Layer 9 of a small transformer language model trained on English Wikipedia (13 layers, counted from 0, width 128). Numbers have three digits each and are written without spaces.
Take only the direct path to the model's output, skipping the later layers: a vector added to the residual stream pushes a token's score in proportion to its dot product with that token's output vector.

Output vectors of the tokens that the questions are about. A number n stands for (n - 500) times 0.0021.
"op": 435511551754526476473686430413495324627384542485275483474584453523656400569384462473461688330535472319392497665613514493326474421643559500474689392604576557423490679489519532524565343854443592267460461563458890459514259433482429471561503475567568302445520411726586588510720735391405647543727419570383357670591508455515586688445506491431548554692454546488515414391381577760637508546555
"man": 546488631310594523586624320507435663382316373500394442651541480600362271175446535590520653504592507550584452461512396489546492384475540590415664507626450438644455583464459356507433518584519291358417527546542716324354331321438615595437453570504430592923333799570366311447338612618416344590550692450433406433529538708568567239440642446240531647676560661685792527463580406619582642694468
" He": 497500455452418459522394503621500532552484344503390433626539577532509567454512600375350646557306455557466311624588440567658351539483507443427554577562380473513552612607527436359475343373566266445371647341639359416534533538503362425636467375689346703542473624678574428546651549537506158526371627400469547516375513451450551605395517351596508529422600642389302620382431478431378623430445
"ound": 533476397504477476604466416520471349563448359595611421412426198433534322461522559434374527572162485653742542463600481519574551429563521557349565469605628364604430642592284512512682485675432514504623488536561508615617345624609429336618528443396469585429592444434692254669723775265436482014536382516590560530195454414514351158607377405373516304443414677576513823308382328409691348722541
"ran": 439482373476653319658589477543497306398391541341305500350538480576416303473562350709666332594295510646481510364719543636670364372421500579426528466666601460431714588497343595667613482487340500485566389650477683404492476465685470727547639239332642530856472575657588419615384516451430446460672661430488507562320496749628378418314425562389680214626561506567424644529517493472826648654472
"ip": 591543586488497643510568591481475689623606612723468333466638461493679312515465360497612552283417493266323577455725488467356644659455476523588576490649520407437333561468496704522447360789481617412493496676461611326522428234285523435744632149576300445433476507438618266380526638342318338492664557391331579484406496653571456487217507430587297696630507491405525456407620463652648462561638
"v": 494462520317390665390762510391419394468208595586446500580357393450665602599516456593411717298530494503577473380409447497341532554472507415606473485636456573451352486630589367716435512605490409549324493683494556572382440220697487732430421425399678531549524529509589644311390339400493317517598495530404411668609506682420438250403550467643594460558424497581730368486599571637435602517490
"re": 448466253554402236455604511330486327484253558423696565337523492462553295644461580416580721673194483569459437424677575544521571423331710668516476546611597451508732472506536538683536323465519465577454538344564629592474354525458699657363601401417655605773649497661458535474489512469182565327647592493534542416383531585579422608341483629750419279565539586513687383480508569350391517591539
"us": 484570682482615521485525527515568192497555423541522703447713454452565458473510447363636609431305528691514506440672557387710525469677586566561469485627533364603473370479416490510654535702410606487545465337582625614493356634261497387533554175472576395529625443384358511317470600413555583560441448640585409523415490581468480485458557479414656319346346390462601409309669461497677200535582
"ut": 609542466345406464515844670661454258454476422664571583371410293536572298500412440533521663440465526391725528436493539385594493562484591532599694552553476391696545440473300546490583710738360446653611511445521475481398449566528306480533518322339419327594555329474349566369577609500661354446633500708352460614327493527636358415372438439729500529333446337545750633433397583471391488578525
" K": 514546486551302604477431346628461558535597342522427465496486637473569551572488558409412604532492528541432444531368469551515375530396426460442588491503507453607302585496572596421449512503513273533468609601605344464344404544404472478525541398511339444448427399656520344516586390464369315581352500450510403480639525549551744640471431421448500581395573446545480370551563415447531568577386
" |\n": 665452721414707431439419328489580627671497447631592490626353385429503562626674442627445413529532483642494458720516434519461422500314463441349448402584500491696459503436551633341551381640391485400386370605590670558288665297422465537497564627423442399613437517497467677541472587541442507474500536494444545500245495481543507593703393503483625637390558558445430581548570323468354625370590
" J": 576551516452562467518431448578500574550570457469434430474468643382495605510609532412395491560603482439485388388518570565601385493498352642484535620489565410570495517520511576495441538440417331586481713562557335231480560442482444536604529442443333527500475434600603511451555422495368260667328492485553493550589519434399660532474596477406546583500671438527475359503630525396399616634441
"m": 316530673456459644460547227439461358478308626622584345512563409411517561504390710531370589504457518491564352471475491365503587506569474598421516484407426487456476558461545478594525599529561458500450384426436537630583130389702398641379503522421497612644520431520376385184459574616493611401593772450422675331623464560533550437540657638453278542721491655475717516462481356717531696677445
"G": 553461461633431622487514440600343594413410461513340483401460592533503320462508527523466654355701467552640641533361400570564402406442537411519535560487451545603471390526366756515484592649678432418590448512615365609415494253378530475349484570572587423509564671472554421630572450429386535398461574327543719540341505535553563453296466534388586312534601510415245451519605532492371480451416
" Mar": 670489483465549539495306568573652642448514413527288408581515636561508534461537509456388535338576487480497287396526432486579353406508364595473418522565588452583339543618506497439540526438386366511479667500606278242456554371423437528623530451486396478580565465684628346455585467544446316645546480494515535576427499589483734607475558405426625552543679479603522366488534525417461525563503
"ount": 404313567611510521579677412398403448381568467442653509507804520463323310465522588593374686308377486337500655559480468628481492365504583382290427745644552530492441806574258597457314419574504665368496642429717562432578588629452697579753434293480469347670367441606624321512611450420548408426749490254497481483281495555642416602625416528378452242622493405634379689265312686609706294379318
"ect": 496448614784500510686705593493476421336419313569690349603525338647427389556576200507459565357508487376641550463524548417511273464549255574598714379540321692652735430613379669409742383528341620492633467693334517348532679608340453587571613504512488469618316450481573462616820771566512655554533377318457431659321434604321798337414439461536552382620458433570341533344189407626595232545529
" for": 384441570420523433601332467696504526542436391524542463601557520495413472462437450539449567480419488427497483444497484432464450388387500262415660517445401442596642587539633421544307565362480503609476594467502651491554418630407644438548466560595548498416456576541692532522310573285550377557604487661567455649470490497483373422472539402460386596481589527464564481539604380569391456613231
"ial": 381560211306637435413837504439337550361487372432353507593307286566705305525633401518491581424412481515666689350462540630512319507303500598408542555395221232400250577548669428394419438273454307472386368463436657531410619621534548662438609513714371422426334592492492343599661644508283587307462543583544425385302466644631412467351415268665383477680261603547409413272582364755630163517344
"ar": 648520525449639630540638438385510551626546581427514361379285470518503314542298709574590597477412515509519506551618573322278552369446578490521521520564545568459490373480316467625658530655358438420623453558494404440398462635599427309523463230302632690663565297437537414510402432512631595530398357399453441331373510584550390744434500584479445554613508527494479375419414454697443511613592
"ame": 347639320110282418558620197600607427526288480560482592462493436415351314361609510558475798533409481427686739687676523609628812363565478504395553700514453272431594518574456737317555361702454204334399407409613609500435644528260510623724453466458424575470586372756555439545672730530617307491483636430456673417419484463289364491370452467650347511580363712486342336429254478553687323517513

Each question shows what one neuron of this layer's MLP adds at an activation of 1. A number n stands for (n - 500) times 0.00057.

n258: 573439673500480550377386335364476474557612474446506570507264516635513585609585600391518523342420504419580402324552434423441573497541572692350683409510439575571641411333441221367604418612682413555598453703727479453219530519452584685382511540410561620619639549517618543503497472386577542452395490465417535560457487277500489622299264260720411550674627569654621358507424605589580615392538
Pushed up most: "ar"

n256: 640497523515378645619517470572551410735483302621483338394482632473551396536453535518483458554559655438369635434599623457537336632469323434747565435590652621668473536493436609482287488472383609697460457636545415497448531657535697533514609550561416720506567573634478431349471497553672621633427372526670274390352580457586523454591557543561404486545409415485557565473462608479586467710423
Pushed up most: "ect"

n317: 497522349537579514282487564533630572532606565320560526477483413595397450472456413576619601454473500396412600531688345394448447442639421489534642497323586348351534341474564492511418431610509549566536414511347497404458380458327512452666321761412482369309460592703518451492500604471390593518486523431503585512556447651579305575681595249494478615485446633669471525388439400489599566372539
Pushed down most: "v"

n208: 466392481362798575462433643497503563697550458425339547487627613700441418379432484555596573692587569363643668484490619564509394386640564467250510453435404434438497428575461472431564503366534563404425443374618630586318439519643546287638609493342527359633475550596405364438535458622630406486282349491696497422623606558738325587480682569608427380451524566576709670596612478622783586481542
Which two tokens does it push up most, strongest first? "man", "ran"

n460: 500455573472388488487645528349610538375440503471458465398718543497415555493451488385485698500607352323450630418560342604421302490212363528412605565585660576569465390478490557444565567447516545685206500446475559448659539463490466280512524479658401477643567363490403557332426426422516447404423440351475681403294403363596527554430202420390417530530599533614389393532393786620593370629453
Which two tokens does it push up most, strongest first? "ount", "ip"

n188: 619397486677622478440503479455464480468451494648374377361645517572643407451473354430430341557325412589418566477440500415629676555470624423506654356432272448292483556542631445551535373443418568410326580727435581536494529500548506486375415264524479456586485561497527471587491610659514483404553403412586479585700466335560657347460572368319550530588596404549586562430533358511458494661455
Pushed down most: "ame"

n177: 583643575484331630595372626375486559551606532375450763381397404414523681613524375349445655428417560398573291585760647547534449340331332565677422637379740454537585500552601491574580355313433444677561623412642469560459510590455479429615575416517517420641514408446490605487531371369445570545272412434385604580540644544351317615680520368500655706535551476493471540649506662572436458753570
Which two tokens does it push up most, strongest first? " J", " Mar"

n417: 447557556436556633631320484464595445446481491467480497400639631497351611648425443574549391377382486563444558334651377396723497500362602390661458521416337433542494636569444528540587463300536409579434486561422303455407479574306387535542522396454524539509571526518277547351394341545468503454460532623347549348554422467342456656383485411458438347574488292471509411429520418427658305582726
Pushed up most: "us"

n441: 348347491543563612399472402600477453620494515506351335535582436616516399456400555586594487466415615577421652637314363529348585478548529367477584742372474572461447592433672619340324470510426243341513455559685538518512685558635547472432558486579461636481421233490526397335424417564518473408548494527451520754369284233559510481397419336602593539553559755366544427465560536603567634633439
Pushed up most: "ame"

n300: 660458508412548630695306379561503436503408592551562554467571428412523551655533589483616541500445410630401681305372567374556463443588470590413415395397576394497629583586659469581692608674506589479563590500503495514579449523466632454355394279460606458532537409460537603724438225389517532568489640584557488485544703449656257580512409506491585444668365414506465464510426514374503260667575
Pushed down most: " He"

n364: 538510385608382536436654605470478445479417402461550542482538526744395446475497680606382462494620436437577232512817518410520406562524342459488594345683521488642450564417457645650671520573596708439488433526402382567444428509571503509478740571420427438418398476458413509595500587593569451433557410419514583348484310542373428571348444605628288497602503619468401574370483523538643579630543
Pushed up most: "ect"

n35: 240440552523538358461432314581597367614525568601580518570506528572609556295443429443535660575586331393561457446658512400456570694387566408417431529663482405366575346320353585702518522443606609671420467584583489525589733531728655426544459666503494485549509543494509543551460448382423359627584471566508454391546634432577559677497687588356525511497470488540460470558525562540438563280444
Pushed up most: " for"

n284: 401658479453653592392644368386355553641485472429542557415484555367500500497617408577447320484479669539354550522450387490455503522264491444233464564594516506688450275550327383599632458637442622441578663406581344668509346540507372484527606437384249420576437437493483459518590540590716724470430472551732480295602642548539432566635572411391500446607428559688346571486391524654506400372310
Which three tokens does it push up most, strongest first? "ount", "ar", "ound"

n327: 718422459423343560668638425506606411447503328657473260373613430471474522546562492455589540511446419509588345546443526391648654465538305457418622600473577434616506628555540505387488422464426623724485503624446366528353526531430552565519437513652345433512476286622521546607445555485537598494414472481466627550623580538130655445494540406602611388588524410474491590532497570408537431472528
Pushed up most: "ect"

n451: 467440444529389640520421445457375481385451554560626490506418604549667392493666547528331639558401524670354481667590439405411491438513651280637839546589477516290494479474497371586411484533384546510344590571427807463574474475558479468579394361357333657274660442530326432689606390477497440399341254405553459611545496268485462526555503405310531574428544632481613419389354622687560484488560
Which three tokens does it push up most, strongest first? "op", "ound", "ar"

n195: 746594589436600292573425500510443500497509522428494610490471456571529514555246388619494516542422179487365401487329634311518453373513544465483671650461556478513290410370446454377372331477415455693549595503412587491472350419480476491567367266625613519436676522490615510613347395533437500477447522372643372500355334454485452359622420437477432610774734687570439508351595416407697404355253
Pushed up most: " for"

n46: 287667451427403455417593417417554452541391453707521532436626531455481662558546647406425343420590410441557557700551589477695376721316556465486381291461526458563780708457612305273677565682644612417569414398346491518399405522534548503503402504500576607439608452619622452531517677412447475426463541338404520454669398507600380510561430685545423552327507620376414433560423379701707596605541
Pushed down most: " Mar"

n483: 497609433503574331348544421531481603352451530359610593555482648558485553539397542607477228442548444415381412431364637491668391614412388361442519519444378479425467365586548535548456518232668463361509573309446511474415506476733546536359490379545380478378452384544433527357610668702428604519612572471288353407587702356509493356594524808358573448516392357470549421409447541564503561594411
Which three tokens does it push up most, strongest first? "m", "ial", " J"

n67: 580545400497670527520595545372410699517530522493400449700599660478557647571490352621420500355473724477363645497594648661431432587471558679527934461406477576637494435436493404435526512326594563444389412323541568397390419519630378494581535525453690654500443360595493557494443591743565426513390469569549520387212752611563711424497468711394463551530447434585494527454661540431460462335460
Pushed down most: "ound"

n484: 350361584473616420365534318406443403583664515640535577524399403518594559497634758642557281521497667622401696533473512355613494442463339581545416373522512482478578700497612471363528383418571480443743581554485432645523512515557416542543556443337453525609369540346164485568452790516494370570438632494532589546548657360474474588479321553380485584571440576512615576419468676488583494424485
Pushed up most: " |\n"

n271: 459412651516516497414434507503689537591591595569439533462584406252452410523613539348548715524528575472633449367489527380421445432395502325454337445288467580564457485473642589529525528422437487528492490379413573654521456455373365532505321571418531489435591583703579497468352651700534403478321309385393610535455532456530448513511511477456541503429592298553385509470497461412550505459560
Pushed down most: "ran"

n313: 754578710558466523477438472414572608679471697436444447581653388422404480181398325515326646587538485535637472420454506383459289472459543583464487601446564426465583413595516544540709503542674626568589405587567665610646519509493709509368588572314554663621326503551366623409615490449539557435695442503584637475428401446611447385515485213443607509362361406494426500582566587599451577566437
Pushed down most: " K"

n349: 298389416737386540642590736573622633465586569652631646504429678493657572349406284665345518311700560569496524315549612285463391372446484517545471285547363430446486435436663818427417662726669287690500497447462539513638428445489515545673630527696580631560396500351604476366548437590462603673619344440612459582568416450513413348314584546671402460377401592486472594710473507623376350486514
Which two tokens does it push up most, strongest first? "ect", "ip"

n355: 611405464581497606474483352817690594546494518410718655535351494635460405406500503433482393697558424335592323463534609347509321567439520500550790347535513478749540524415563461574516614503490414302490530450574503569533439457444711509482473497285597573525543541594599537350467347423451494657443466449570490665442604426550312418516503462417316687526311484575450592386632633606497366328323
Which three tokens does it push up most, strongest first? " for", "man", "ut"

n291: 224517560326421491523682615429507516454636558407464322475586500560497480739426332552573657563550496416450279628559450334679406538355615453281455391664445572636416534550367563549330527435654378461439512569519585527461487387513339423458459448692309652506477582672517575509520390545420469448400512587375414462218637384533651431563466333621464506603732421534431660563473643628552631458420
Pushed up most: " He"

n274: 484399576551526500622528443414493459713630537500567590462699426583563455500398481375485618503619484635517414352229370487579451464507529487642641471490428433441424531475359409547575647451555545652621418274563241588589360569507616572597437398665648584433645503543460503497378524832566484507592459494583591325364601415458538343535465420387463315406590307700259398599604506513522481816478
Pushed up most: "us"

n298: 503626464455414550401407428365439530403479613531641459561345556533543549435443429542467444548521506500643513532493550677440380612516544336511404451737619668549533530344473598517366619469348524495472601462470549524684431446489530515471349550420513525588380457539585417534559430356340542537410468610441736582463517474457538442608530344518534402481419508460663395397469575505601472534426
Which three tokens does it push up most, strongest first? "v", "ound", "ount"

n41: 546613511420465408494228456429479534455568348332484439610578439319574494562456346466599506681693433482415486355406486418443327319432611369454580544509420497444534453318594454342591644438594476548426241400650473596619444590476635367440597370612352587491552347506451686469403405459644662491478494393478415515455424585571475474388623506517558541400377650494334522548550539417579514572444
Pushed up most: " for"